Layer 12 of a small transformer language model trained on English Wikipedia (15 layers, counted from 0, width 96). Numbers have three digits each and are written without spaces.
In attention head 0, each number of a token's query is one row of weights dot the token's vector x plus its bias. The head spreads its attention over the tokens so far by the softmax of query dot key.

Query weights of the head. A number n stands for (n - 500) times 0.0014.
q0 (bias -0.059): 533489414332457467288536312310478593671370557610675263554512596446398351459461469807437519445369438414397595367526424434412462597270523523585207462408297444447258612511480593422519530341600530732902485522405620582474381623467541577414542671530194526534512409539426485548615576553367722680
q1 (bias -0.123): 451719660615190538496425488472322183496450705652526587576551508350271620226548520592750520353372610311481422421473346707433373628570543419401571547536561399651484609586694455569685374488155562511352204546500577431489446492458527523318608507468747284492404551331746588431408643442533393555
q2 (bias 0.007): 295353548612445407756631649487380338363428549374449393364350554620575792392738434433393492441339567588623500590626484651267512708718681446565562634442552444832415488451433585520740686651397383504426798472742523556745504686516440496536608481761607461606512508671420377714380656515296611310
q3 (bias 0.026): 311443488574431661611307271420465368489584386288496583516449456444514565592612500656435344374442390227386349660539625390555763127582318532405515337575687411375632585282440411730418413393569570473816637569316257416576317504606546357627587375480566541539396492344336641458306552387475459456
q4 (bias -0.086): 405470714504606438431720466430396473362653743691507538535434519540412187440757732567326334638515474526459556454610447297702569597557305562376435632681552481628712324455356543530462389418496481393511439596555609377412333623581661762537458518606454266337504367554404249504481446366781468571
q5 (bias 0.161): 607484335474685682762628594683371500390298540538397664693539311647438613656402549643651429739539596636508363456409369481405508465457347537574538295243535512586528617472480515438508473574465457585431564369378375558307667440684606458543512675834634424440650544683407504797456823452228732622
q6 (bias 0.008): 333331528519392661720527114631326889681575404434615347443595634576382661350393512402586321500492333358590341724632572516605270603615472455489335640496274623538424460640549420441428652375477564372647347465554437480372543463640290589255455530544564519307291744422602582535293519575296572414
q7 (bias -0.107): 400500571462496382452745610447297488565336420408351544645539593534581434496684504593589611459465577551388666639405516264464892570717461545493686488246527484485559775536741553637361612329392579427703480632466670605237605504512764622783569746432470722496468575451562423605407241371603594541
q8 (bias 0.017): 429335719471509442469578552358624460546547348223658557584491456533532496504304566678763431446727462705445291539535470276704491517285299647601823345628720534777565479219772693751461395415344440584354435715567294691369453386395556500423328707435390513526363556371653563479469571367781774443
q9 (bias 0.170): 529489356394419161534358437515368420582606421522371594603585587422524474423872626340394221651736666426743488612332463515361541588314570446479546310492569596349455389638508557749758547544478756572435436391367351588413526561402696478408413486560493493683603605469478587431557439458597327632
q10 (bias -0.031): 512224574453513464441547463241598534611671467227496367496424525429446537553338534274293463599398644427721274454628753496679475614661611432345350541374653610407570353471321672874612645383427660580492454573564396459500650399484348488537424527259512241629326260449784411565643349261523488759
q11 (bias -0.051): 629508624507354470265522679568662360587731508508549638516339516590768538319613460492642582809333344380439541410563355252681528496668500294489575586440615345297484671477270634392774580423500854504587244576523398538652496564602450560469564390366448458567408551387458473416576338613209563423
q12 (bias -0.093): 438486427477612547510672364681741585411678583467232382321331664430568591890565315729409466647539623264443418461739456352181480746641694742537654524316686413647729128764480472490422405663510646419660053772533409606619476589585301726819649472328560566353595617510529671457560566190269338331
q13 (bias -0.005): 631609626345513209525535578639286479417342673520235471462616550355188492464445605476512692491597504435484522414352409400566426723639431496581657565596616366388406577057555636520595356520760341364587686448492378262516464387357374674723663600475388599459471537745355648636392791355466512626
q14 (bias -0.100): 609610539586307814329492504345657438724789548517139178702551289401408432249380465664585220491303316517475224392543153689452696572543594429544339539487336380549543517457562496661595534382626487353279478555583432407580475386462607662257395382561557567673429565429733290471408355367468390657
q15 (bias 0.094): 435550391411528215281437465613743400489608602375605662504670289425594600527484376622523480781783519353649521535453433458508768458414469355434564617349382628511551508343464444488382363561596360447625500603835533500641646329454570500570380776535489413441324661798535306473536545631311726317
q16 (bias -0.025): 704525354393456520551524617366318539456517576296411326367181509753399409550353745607360655579533728575520597538273449377204445210676346357484202655564447537622609612613647337673395439488459546304500572586476406640664681389366383557429530595584346403197401736707652615418500230445403429665
q17 (bias -0.039): 355793378434359487714558531550461522496491756249483774549500781471642224500762576264414408468535449366389574236417562491981270535373539514484412373076551630578193539500364662560368551573496413701407491483458377453679603438466504525500674554606541564456419311545126577431393673336431492656
q18 (bias 0.109): 496315508536409480423568325332483556540529714337210622500554381528558652632634599574484942613744394380553632706659609545534276570588504383504532458823602483543375819584582682661320561557406637301439609426689352475398275585508429645454359516471441585403723563341127255300415532469582453461
q19 (bias 0.016): 702513603635586558231640543553620921225445744639583657438528509574608568474554291508275444437376496397601559344275500373509386414431358455350309167584843406488478719474482701470591403759525414390383452665704815611281415399378569583328646459587386483591269504625551665513650508488564279346
q20 (bias -0.106): 675438581597606412529419662667598587578650589507616504453772626571369451389380554548407366496472356437748570603602450600194496667658496631619514570324469430799415507352507574521235486673545451493715479631517572573421469320678486565476349351291470473493478500435472490445410578711520480705
q21 (bias -0.070): 528484261401414524602627483389270355420541433637532408390396305397411398566329560671471334405409448594508531692479500792408601701575558521453373400483411562320234323737667433328483512626715508613396755403448391660374366555573285672595462308245477299366176517209512464528259196411515457310
q22 (bias -0.149): 342474679450573466491212308590569729538647377572230628442486536567565401280355788603547535550578487548158707460408496453412438301749478631479664535540453539839333383412500608655636479848594417649657438423652406638496255589491544382161214479456351627570545460414410513461777146390590620389
q23 (bias 0.050): 349397496599544679698445689528339560638355718583526429365403697374691462565244150538534360516588538692572565508387402470562453469419539564435556810508523312555399612516736669641309644645682809519560512686362453309462298362651407463535373390250522504469512469504622413769464455598507471536
q24 (bias -0.076): 500526308716700445545521369441504500373578284449365540437638380534528578362477177556534456582617594478440343258487346397496761366561626283283630478331556348450526370276654371604636594547586539713517429389829353621825358562462883500322178764302463466319581597432423786359473336496390666291
q25 (bias 0.169): 590533550699666540385284579384405616278277500203488606615404210432461372364465521426418462382517484434426297445555352492614707802370579522414604705590570375721517708634500401512513557693418467675686306553355465339582668321488583532629551559622709654382410601396208443713607254488477528892
q26 (bias 0.015): 555474282741591412259162478225422576719310214372479597594505719688256608617640576543573522623413628305590482619623086547407535409526435432385714382513676556566623535518391438621500367526731435308394588607327516668359397321666504627391527500615467661355590311450539474359464664819700774570
q27 (bias 0.104): 591548500504634389423301128400425464526491621655740684477264486402422623430454454504443500481645116461574514335553732552491415566744712610604700567550387610634433782291638551408651686382626796556487603882509446570604666604496398616795400475674538303670354807532705370765649363608496563359
q28 (bias -0.055): 518675617536689438747615625504399259496694382389434332500344519453609396549508306537522655386725577631496524603280390452447596556731301578422493704539489714421424635724633518545530348270448345485419649522361588448511463241154523595541496404622611551489197606625530600433600525380525683482
q29 (bias 0.058): 415475674488543484560468188264368355199553605630617437462667666715697410525797650447516571591479775438443513747446844712521475669363479569367388600508594401618383558304474385484483195574382608329520408671424298484268291254354521520595411249458508569525457626573500577276347660418496520570
q30 (bias -0.042): 485549432178274540430551280735398438515545305378724554593421519311687384444606367459440607492141622545444732588534672578412554357595496417379478485399336640536550504443638721444466664433537492292294324452504258331481489628489610548534484604619331607565652362421549537370562522688387662607
q31 (bias -0.053): 567504557608496453400605549441573605437532459587575768646186326504364797669302496440544386776601821440520483680504246456521607311549703369573160573301460544542545504545744438363369392336348618512476254580335462303611304500623492402565658396451738733652546578626372611532317508340508573546
q32 (bias -0.015): 704500542568356359273740550660566453443409285386314445363172654516426653413422165783463311338762516483623460605286255541378449396651587569527416345526578396622345525487275400120483381591447517594605580488702320483471479534382554504446504382525476484222509643440644610184658528621625472727
q33 (bias 0.046): 577347338586614376384439443465440616402616679496577290512475500475588549593488539541388436512594408429825544375557557511763573399273575516610729716523430827746405748667539374384454482641389451393551370481314429515552530635423413453451365511294582504641589344441686578559299373284275651525
q34 (bias -0.031): 679447580318468622758321592236633433459701373791544391426742598548539606371453602312357373352694660625440444535385577586616477583500435405482493435500500530656842367446754577477523590459613641298548554590655428304534700484571351596454578616249601448704437381358545361350566393414607587529
q35 (bias -0.025): 578413370528706314500745281314467513399404470463537538565408470597410512421474340607752719307320463562549451504652661413581632629412374757595609260260661462381719383652491660446458302670554508557553615521561626442393401530639378443747461377725536471343708796587318681364298164256669416658
q36 (bias 0.004): 598405792568522593436564404461467573464752428577718534581568675396446591727586547172553605635492280471643390483231382377458403479584525249649584517359340317532433022605318651603500463603262337402573673463294527475512278231484479601504671520567374496458698622353455381787304391551539611386
q37 (bias 0.073): 566305567500592451276524825522646296423533470496667380483537478767414262412408509550691487641521479375129198419288543641466585692610710277520585792276612525404678777475277596546572455537330660380320636525410583500558708793377416480445543269466604684509674373513512665450409598615421504373
q38 (bias -0.038): 246334198772346391590500302348421375403413568430244602306239367222516679259517491442657302285299516400652580432500704290644551513340538478547439618410554291631610450475635608483365574558310513443684657360374831517525483440283278516366401317564444496403435657626334516657534622591543568618
q39 (bias -0.023): 415288663564434745378260651730681549423724416461365516577509622359441429661562488762457707392646484338547676332436596633613419370365627426579404643565367563707540504608302447520688656504332456430542721469519556787523621252752805450650476447444560701588627636599547360387581423608548568586
q40 (bias -0.108): 545328372378382612528522403436700600714469288689451374432187528470626250634484776222695543468631470019496508426465406443512500596683531468369702477540729431617403655566605478431426508580466550470379661466485551665477397564284411436504353559567713526414440660532374511679587534518348448679
q41 (bias -0.041): 446541330513333416656450385346603439426576482514564447763436206150561596572586700732541597442386432514435599413490658602535430293483375565555460479319401476438441462409424437586371497620745632371520444531584406726456579663439666530403333490696523638500525245389476493626532480480587533415
q42 (bias -0.031): 625468721546382562533273436595305723535715451716449643401421369280478393568841508543710387416476500504496424476261520543415732524367496179663318512685476340626581620464450577369621492464662460602512362413484508508661579340500604239660624553492485555107674269700730488457360620368541531568
q43 (bias -0.033): 554729661507632591516474669520344674401636452316538444113453311542397664617488516388744449381516485750535633468452417461564472691449790749400583603472709570444571696540582376422425581430562795608573798415485445228481543480523618458269371530703478687413650409545310442388271413511570448530
q44 (bias -0.085): 390534489417654311469500576621414488591896485544427665450578454627570250384547306563604792314470474605397612698580416419473290328553429586798569390458415669721481308428527478556481396593481704544405511381781546519360571512673568672410461550382579353370512481711321422611701529560415507546
q45 (bias 0.047): 354370449413481535695384427500322421528536400514504641500839541542609616380375545572496338592533493627798639718349330554585493627416369352466616592373273587559735580511352552388566615500572269521582626342557531431518435564486471397628661632589621539496327474420356482741815376466732368490
q46 (bias 0.085): 362476730600466407455523613446496222715500537461461213583412294768726664168529845667536496572448319700425129325370512480500246588464665525451414443450500653485338416549580446408585666556694500401461561492242375484425369372350641578697322573292615473484371476709508385425550488561545473447
q47 (bias 0.043): 434446065478680465616773659692797818553478413403707541714253324587568352370664649513598459305224664298562481500158596460381495288386550717547640332597598184479609373459594500294495206567518500620637518313548491469824420393500428540423551376757612368537257354354589447567412412547331319607
q48 (bias 0.069): 491574575462625449491585416802641477569333540366474558695258845338632421504450683583618469194743569531543271473678563657487581808438412468262372451604317557471460606366491724548312396522108744561788746509337417312682443763617319461544377496433580293370395612743631565191659483517566504358
q49 (bias -0.102): 417580357308407608405367651624354540545542383379680241199660365548529408297400687435298562617697443496451561621516484303606543531426593412584511539563439454577403654702271496852406435454454632583391543523609518596648367393413539226797464500375785361539456410652653496447575571311471614631
q50 (bias 0.019): 587556516712394754343701674341592250453344308551680553732549591621632712448626625560719309669665381452433739553590541528447488424403395571527422768533663710619488464581563523676471536488548540393433676572559443248690420533654395316790239623426561488590754757588536552655587676477458488355
q51 (bias -0.033): 578446245600452520376372575461255414536583576422390347431372483593360612521652578706545168649417373438541420644618885496581538579765492691508439370778730533500529291374791560616517455417327559578801466471435563579479479474618625569254805686288504622508806610695318562533534549524277357425
q52 (bias 0.024): 604332304476883533382329381650331478929357461488562435500505622455484525204571425806458688397712371766350343414560672492578651479671538504781282504626416407585397407414438411403470684462546487504620410479446448378609227282616275475593483367905536454543386530407534458513474681252456455488
q53 (bias 0.023): 444577340395577437525531521784646508456606537420500542353509353595278317305479563270124307384471372541540729430475500432293475561479185513338492529399496316504512341298674504504744601613432590616424396367456308589552730504680369444492366523587671707442652244466698448701173579438619477250
q54 (bias 0.108): 478610248535263475667365723469721584475518616583410372439690367653514702633673324434500612348363587242405622406395399507477651467560489639587368515371358496634287578306249652585590566375500307758374395489450396643569537709417433619607470584429391536515370560446518496661359719611472514535
q55 (bias 0.027): 233641342492459328545310508537543557427512496419619609488405618492326559555167365574535536587551384768461395324548789212255609366572595743549485548626477646293249540428377727418552605629270496275427572418504411575628473638515710300496646496440628438260512488303445547391411439407459583724
q56 (bias -0.038): 586391481606424570563332508571523433788523581336482380633504395489297474655255539455278558516447541367605439319512620560736636625607321829378452381437624306449454523704377376560573350620455840605374373504559407625350500402489283326397437587485374430384598681615541459553664526414614195475
q57 (bias 0.065): 348465380542571354520546624459468278311543544519438423484474418546526247694694504543626236375349566544598487572388617520504634409356205492575512504427727572644123393825425473713428594221508508562434556539569433555477457267465301438595447617597617504311492766537693430386737280567310443271
q58 (bias -0.052): 532418459638405512674302558654718415344291517346472416508473644532523492286659351300578463574413565298346351425659638309374672500645545470683540458606549744453375545588676619438429301594427790610448609248356395668541488776759558705339615629835320520454214559431226512691483492613523461430
q59 (bias 0.109): 471496369387306427548484217640462483471320402512602260548412604577409395391513200666388364274462587387140116517385338388496470315470618557460463614375566445580513563555285601446338537562334601500258231384259330207293433504694656377395444580526556496555504717697258595542340292508307564313
q60 (bias 0.084): 650371698500448548657638419598504379382072368570291386528274422245529598286416481456251627594567610420412367423373778531395582263076792748356452622615504612526364478464374479433105491385473302584478477522631576482734571486575284727688652598495653321596635500216713376504182500551513466517
q61 (bias -0.153): 650336632419772426845390756403822592310318509404579491819672456422512356407557293383353363652415388331350419655487405550504539470624466668632463410465550610407149360444912390555754454466613479496504366383384516534471416701608598376377469359504661483267513423624622291571413471600843549552
q62 (bias 0.048): 488652633556657616743249508354558620625319395337565293423287419532628566570522474320307454557293508417626482265651475745803530347558479284574737634632500533323475658588293571537664492570500442529540492467794340385284414504545637633330645465706386500277654773401484561443722681539201520535
q63 (bias -0.055): 565554527585557515699355282604616476444280146504323701349402460500264481604371696653550535651729443635454652641433410408724571685328527351672624387373240349493461705383670548585512565289622449268636551443556540627519354317576492330438564485492640455579608696641573328630576395442467433398

Each question shows a short text with each token's key, already scaled and adjusted for position as the last token sees it. A number n stands for (n - 500) times 0.0018.

Then comes the last token's vector x. A number n stands for (n - 500) times 0.0062.

0 " c": 274446408581502467561519727646516438337447541708436485628525437401517367495591666648429619352554590585583520414459397756481490643330481578399402550567438431664472529452401702075438577460409660
1 "rit": 378451205732449326595476546502457545428449603581574479553725488567618271480632590782425645448566636576504534373446552769620521780433448503370496598542434555617474430456401554312365473435383669
2 "ics": 366463440763620417530557625584475532547510570640439443571550525440458299537590727655345554412597625615497517398438588681441534661294495518492374403453477569626519498575415582281388619537388621
3 ".": 342482355647494398498595747649488514346492529616521492622666473395534349486526581726424613405531692614564503448428590715503615687335508538365418462501409538602386542495422587292408586496312583
4 " Re": 492559388511440375528528647744454546514523404565295425577519472526639200550411663641423597525435664642552517517420564693586596798361408533359332559474419637523466446420511540350403553388365659
5 "view": 427501350618493380592509577537486627411610585694469435526575514410590328448573573790223534553597622518475495352486698696648535722170522515389467465490584569714390591520512518415478689470483784
6 "s": 358509333707505381482527617632507498314615589568389501585599464404550215451568642730409573419534625533424534410451595742541568655307513463430375504403401502626413576583522581347413672553391656
x: 316520387524541419473250483609591466574422902558551657560131391443427456589501383537469504403647520547371373576497397486319567467261536488364433536586459408537479598273342534569581544412438586444338529507522471560461651570369501360633605601379495654786372746423614446470477493653489655438
Which token does the last token look at most, and with what share of its attention? 5 "view", with about 40%

0 "ic": 288434410592499455561511722646527440348452538708441471630503431405522385497593672660435620344563599578575527424454413765482492639322471571399396569567453447683461527465410714073432583446407656
1 "les": 333445344631580414482546649602529450345478514592503432616512368388474297487580624710414583295566580581539585489456578759512518659323514543411413549457467494657378484522498685234317651528411700
2 "\n": 392428288596455455495539666632521482324515426668407487577608503357619256415609662586356645486600619611580550513553520798525512671411518551354437502512469552532475407483505540128356525472299624
3 "-": 377482431576515419472618640617460559300572519600354579596641606402597297404565704671337569471499616545455606528510520699452530640278608635374433363462375500603464587507386575140329486553336571
4 " P": 381546544572529478453548636610368443460597526590452410613639554443685223445456604628439487367583683466511576582424650682634640799234579653447503417422540545607487561511367643271293329604263633
5 "ot": 451495495591620387417715513563474575492486578606618458529605470500754113484507575589506401515528684436435675543341612667629589714339580652552614326570515585645412500509461707401224450488277592
6 "-": 358558490585516345412569636677480534349650544492351629621549529393709199529578710728398426341452613516454455543477643643662525692508621538591453340454337674549449546497439586334186423587435614
x: 283567457543707412406623722553424527598490671660370617642209454623303548551756439477710467282642587566362484564405339525395630581321401467511622665434619391597523446403367601634678580383380542560513574506708288630440465680419566571603566587281619634540607600446662252395561468640575404254
Which token does the last token look at most, and with what share of its attention? 4 " P", with about 40%

0 " pro": 279432410580499467567517727662528444355452543718425476623496424395526380502594666654433625350563579592571520406457386755474481643324466579402387564578437440673471532462418694066443580444415661
1 "duction": 350384398560542392510494658541529567505443520653559403598553458479470336503557597695395517366614635664526619476557660680578514562235531523406485474518501477619420482603432573375329675489378687
2 ",": 375474311635561456502574674602459568355426520709508479541592514401511335466601650700464639406620656651561510561495553754544568683324545549427477408507479508535435490480388607241385578524283606
3 " and": 305458348650526445580572691664453533455471493656428476531579532444519326503571652737418673488607626661508524550474535677579505655268574545390467405460438523538505502586352642321476588576266621
4 " since": 378458294625579441525581556673453501365425493605431432612648435421574323448545476763355566543533577641588542469367578745569616706364564623389455474456417408588447511551401572390469543519324607
5 " then": 306404361582582391535566639745506500516472535662481563659585650483614297453544620679326691515478627699562576477361571694553593652341618599475391407577472480620450490522402566347405556508358598
6 " the": 307389383597494454563493661627495527355456557664405459568602542420572372434549706659434610406566616579490586538535451737519497642294557554359411466486391417599493528493382658200438525539376601
x: 398506242505567498448482517407525455548327834527603602615084632492378461543506331622528391700659431607538445578531348526452625565350509510642408673669359499391517530423372527596456710617334494507530398653483547534586619617437614469606539464485506621578354680478689360474326412574379654356
To which token does the last token give the most attention? 1 "duction"

0 "ed": 286437401590504459559520731644519423324446531709449474621506427414519391496602668675426619348568606578564531410449420755469492644326474581397390559567442440676465529489411703073444595452401661
1 " by": 302484407626483451546508640617530451252411522618390442556543437439540335508620622721415575396578595584564525500415619700505535728333525605415456469522438492626488572567401650215435577496306621
2 " main": 250468381651493312639511618667492565566461587651374325546598485506613334578569641772413518334561549493613519644461628656609499708293570623442449390475435567656451532552463551371434530565313659
3 " c": 287567481572557461422528695493411625481451573604460442679692567403598258622528596510513457296516492594575537618471631690753455652431604342444523364494475506515397474453427614550296531637375631
4 "ast": 332427284619590421534481573427526437443370577599698444500579528449604248373647670699371682445628422561541581497613545669714608674378464463483618506484530421602550427433463617300233514519345548
5 " members": 328474362643453469704456625550526478431474484576494469646574409315462304431581568747331567356532481711469568466458673710577551616328466568551444574544520513655394440600527533385382640507518685
6 " C": 411599468608493479478519553558371483359432493533440417594640603500599319503569607583360516361545615560581530503356719724635526727412521494412522362538431581509426500473393518355320472572375706
x: 379439426516632393403486535434591456745317657711459728662112533812522499541464662481476404492460432469511538660573296688589594426335450344582368708512420278475431439339385409451558703256696556566457389598455514434578571511315477493571482513557425574499448552350586251493438366551370368549
To which token does the last token give the most attention? 4 "ast"

0 "ont": 293436392586501443569524724648524428340441526700441473632502435397527383496586666644419621350554588570590536423424416764461491636327487593389391562569455461693456536463426708070426560437410657
1 "ran": 301459387674535345527414672549604388292451553530456502633505552506534295422524741634476640461535611461605711567354729642622444637344594619384424505530436457700305512436518670178337501412328709
2 " L": 248670492557508398496519505575480449352569398498340504626630634476444269437555600632366664425520557469543598648339641616457441689371585610416499450512414560555386454384440510336214493583457698
3 "en": 495529266709615284424661364468590431318510590478472455609625559511555348481555611553400694395724390342682656608336549596479547669462479472387275344555510548639340419342565577249279414752434718
4 "o": 323512343655462303510451522650538524329445586555430524701541647494584269412449836501396627408672628460581614633380595599613534590433485530459488476464507616594311342396552580340218590636409716
5 "ir": 339481315671502263438463472607582480195417600544531438663523522460646165341457783562385656459598694265634603640463604620626514569452496532358354427532438636534330393505521595339279542610340758
6 " (": 265490465552424393459460665639534431232459478621310495597496470390543129441538665713342677474523559463572457585514619787490621665419559530488387482439294574558383549481481569335298661468488653
x: 301481247393677365615401567421503516389430642577590641659270397535412428334678439629499491461641504604368550700516492847530591469233455454673535654465382477612536392449338546661663697614387477630524589515655572681394575601413528335745559411262483658492493576374604268482552351446502733306
To which token does the last token give the most attention? 0 "ont"

0 "90": 293436415586490461561509723656522441357466522727415478627497428387533386487591656672412633358562592589572531399461429762467507631315463592411393590565459455700445525462408688062443590423419673
1 "21": 312425426520524397512520655594494461461587450643409446595541494485652322417520605648395628474486599603624604447470587715607626660335493622502470562479431448574348447452435635182300636446501686
2 "0": 282518459518502475504495634648548513457512383694354497571495472393588250432534556650408653444550556618516553452542591668581538586268485537378503596534516570644388453387475600355303759546479645
3 ",": 412477320586622426539551584521537554366404478698520512510553546440640262470610468686474646463559615707612553536496568739520606661345589570451519484616474507545387391430343559232369594550335616
4 " and": 348473370625571460604617651706474538454488442678422539516499564464565287514581559753409716489583635657523573530448525652546521631275593595440494475535417531568446451562345624312472568579283677
5 " the": 322370400581505482580505642644461514371474505661395464540615543415605343477557683639402610363546638572457617529528452705528483669320557610370423476474404423610451518495387644199439480529389618
6 " th": 259559447569579409616515563597475435466463640658424463561600623369723176343470615614401645338389468576530652700619468716607501656361617596320400536475504481557392464446519549425330424533496603
x: 518485399377468523557414453412513679594287616568625455669323736621205436615441466745398466569646696615529581564569255423358572593324415455576591599670419406522347348487026449713240670572399693471333387685446439422551763709552551568511514466528652569615670645464574376471574495646430640555
To which token does the last token give the most attention? 0 "90"

0 "The": 295420414586505455562521717644511445341450534715433457614503448405528389477594677664422614351567595584557541446469408760462487631322492591390387553551443435664462531469395693073435572450400651
1 " series": 327452499616526399584500649586540526425532476647496428565455489465535336456609568931317481387633577679468576520557736690561498598277499529428354627492519512651426536591443549376391648466394746
2 " pre": 322478512597488429618499569689611569442480528624400431484533453341701193586526619730374543526519508641533419466499499633565433715350358540343281595580485631529572478434565551420394652491444624
3 "m": 431445292587480369471407496350573519255364412545607501385715600438737346478380721293510424559389620409509363520500627747554389674287609603304562607695447526474382487546450549544229474565475467
4 "i": 456531230740396539558476586334482393211402491529633470289617657441676257352480746377677477542576628515646561577510612737553507576348582624369488474615544468593310342671361509366294414626403542
5 "ere": 382408327588521519512497591570483472411371489592626466531739503401533248429451726590350553476578677533506629531485636724537511638293580567449441581427494545573371356537425561376328516391381612
6 " was": 281426407618504469590598665639565455440436499644493504563576459440572279521552677690359629495572569649497484514517600687623549635361463559400415455520437473484491541514430579365430674597364691
x: 390442237420506536485318467378481555433310840564516601525182468519423481486448446533406454586742475500386297528506309583360653584221503536576430816625338416353493533524454478568612686406427549673497439593572475651431644563427487351655559434460476576541387709388778503446405481408602588562
Which token does the last token look at most, and with what share of its attention? 1 " series", with about 80%

0 " were": 290420402585498468572525712642516434344445539714440470614512418400523367496598671660420614369561595583574532419454410752477477628320486592397394550553435429667467528492396692078460593450404666
1 " ex": 285562384539541428574542648598629496522526534555468484577661378428736229599534559557442576469482439498635534438476514690655578708377466493410414626467342503557480445357633431523348641528461588
2 "port": 434440273507453417568439646513544546483475500660540422541585544534528204507583600756423572350572657614572555423547646716645529634267511435420486412598471541633411561613455576443288596539355587
3 "ed": 324461272628511491502464662570506436309559540638509478476524495496428248578601589708504616333483592599500600496514556633585505680396530486508463411505349413592436539624493658235273599516431588
4 " there": 331462354656417572635444660530452476478328467686437483635566445292562246427595568733437672414589570768516623452380622726467506675353464637373344515553465477757345431591519550406399545464370704
5 ".": 367450316676491400577577759632534511326517445617511537606669543368506388480517576634389638453471641657556495427462609697472602705379544556375416464576402554588404486539425550261416558510331622
6 " In": 340456305703537348493663647655524452397472441548436360491631538502649275441476493656453660640418636589628623492380588695590596756273509649262398464390345428577500540516442598405440458586174546
x: 437213299453571382424372664566657490557392898657427613612255568517518365323495412598504490481633545560562443635605412349540481651359424492568342602586429540418692522458386415506540699433549405555469396417430538768540713709383567432677412400570524615722327656543315407648380413483610693567
To which token does the last token give the most attention? 2 "port"

0 "op": 274431409588512466558517727648509427341463525720436472626503429395527382506608675668421617337564599576571532423437411767470476643332481595402395565563442454686474526481417699062429574435400659
1 "er": 361502310681523442483553748574528437377486527550458401607533520439499264487553676628477573300515681479571707576420612717554538691384561549466457528462374545681329481521552646252309543477345628
2 "ation": 309459424634459482590495755671501492435460496679405431596505519399452309531514680736345608354585619628505610458494634672560540607296577566502449496441478568602406504522507583336338606506374682
3 "\"": 293430420614514466547532694595531474405467496724488417533532440381486326489596631756406606314569639630519504457472567759471506665333468565452389567534414487640460477491425649199393662403307688
4 " in": 278424388628559395538567608570519534359409508611485402546568455405555289418585604721457587459552600592624489558413574793564516735278527599386429493471344414602535567495388708296449627508253680
5 " English": 308405452650601412497406566531480470470477527647480433619579488431498371442677610743320577307584575525508554464475797689572474708295526517417438577511408541614386500560426541379354701493370677
6 " and": 258475316717562328641587669566549570419439512709361410542488564445495257399552670709448682487680534645551570635459550640580489663253562555396467495458384586539503474620403624408445558667223672
x: 311552301550538516342328577427561649510301804576456766604257401475477491538524328540516287562779505612489343636585464387563503671113467550580604574665395463389634486400362548550604545531399583536574463609407475515581747527656484348716624536492478616654399737390428407536371382454441468382
Which token does the last token look at most, and with what share of its attention? 5 " English", with about 40%

0 " as": 285428407591498469561522715650528435327438528713438489622510423396523380496602667669414626356559592581569530412442419761471492641317473589401396559567440436671478542483415699085458586452403666
1 " the": 287395377590506470557484666637517520358448557678417461539599536399572354479547694635450619380551635563502586535517446723520489641313556572367392464492397406580481525503418676191430521554392606
2 " season": 383438478518468499530489651596505501560424438692428436573433555350628370445550578835223544456738504720405622489601637725565515625309422448369370638521562561690480488624492494389364660605417790
3 " pro": 360557369574451351582470611601568622506562497646372383657569339385746321477528602722410559559559490610527368459441496618617401725286421449384371570586429541621468445488596453405413677587502744
4 "gr": 386664374546549376538507700354564544587512561662479492451593562305610281619546408529533477376576530568510626344478707693653494567400534478288549505650475435572328550524534469502339510632398634
5 "ess": 343418281667448285525547591509527652448548485591550521526600516513513291513362614566548638478499645588538535504580553715620379551291505443529481459509478579596357419615423561434345578435445622
6 "ed": 306478356660515456488506671537439414292517488580511454498646435462483301442544651682499693386528593558455567439517524641553436673351430505447375408525453351578382534639414626302366674501353606
x: 372487380585575465461332378421461499567323933558569605614184372519449467601472362612642606532618490542381330560486385555446563481173416445425372669692382507476547485416401358608543656613462522539392551640471494585569579555524567391718547469475485593740352766524581420586379649548566472532
Which token does the last token look at most, and with what share of its attention? 2 " season", with about 50%

0 " the": 290423408582503459559522716641515451341440538715433464616511446401526385485590675664433613352571597583564546440464401760467480633323498586392389554555444433668467530470394701083443567460392652
1 " series": 332446498618530402578484627592535522443493495642507437579462473450556343471610584929308500389626583673458556500547731710548504628281506529433362624490505501691449534609451549390397630473408758
2 " became": 299437386630516445559598636617557472372469528652456467570583418429542303530593631677383622473559560616532538517485562697610501674336499557368421441513410436532458579548420621287490650546386668
3 " inc": 287634379595549403595394679558541443544450615604348610513701558385680261609464503495488558372449546546598509462453615692686542707407512494242475392454385426513469483300594539435305617576466532
4 "re": 462338377584430403548342439438506404418404517678436583545582482577513266608530429546585555474411520637573392299451510592659461521517458363477389439658383695738494468479501469522342533667404565
5 "as": 306404194652329487709427645391568405382457366688663577419694574500570320558495625416575639578316554664566590478490593735682397678381643460367429450589401551575431271572566567348360511528455661
6 "ing": 305399305691470485534474711607506400361494435610532424543586472468471397494431620660535669377582613634536548487529551671611467690335530542397425467490418389613459506601481655360388606534334655
x: 493466332605522403502401379526473442623385872513613626625193471590444438618419265521635587531691487586439336563579412516421622539150351381499456682709375477483558427465473572635657674620459488509462475518408418651571705536563636346630479429518430569556393826454652423553416592553532534484
Which token does the last token look at most, and with what share of its attention? 1 " series", with about 90%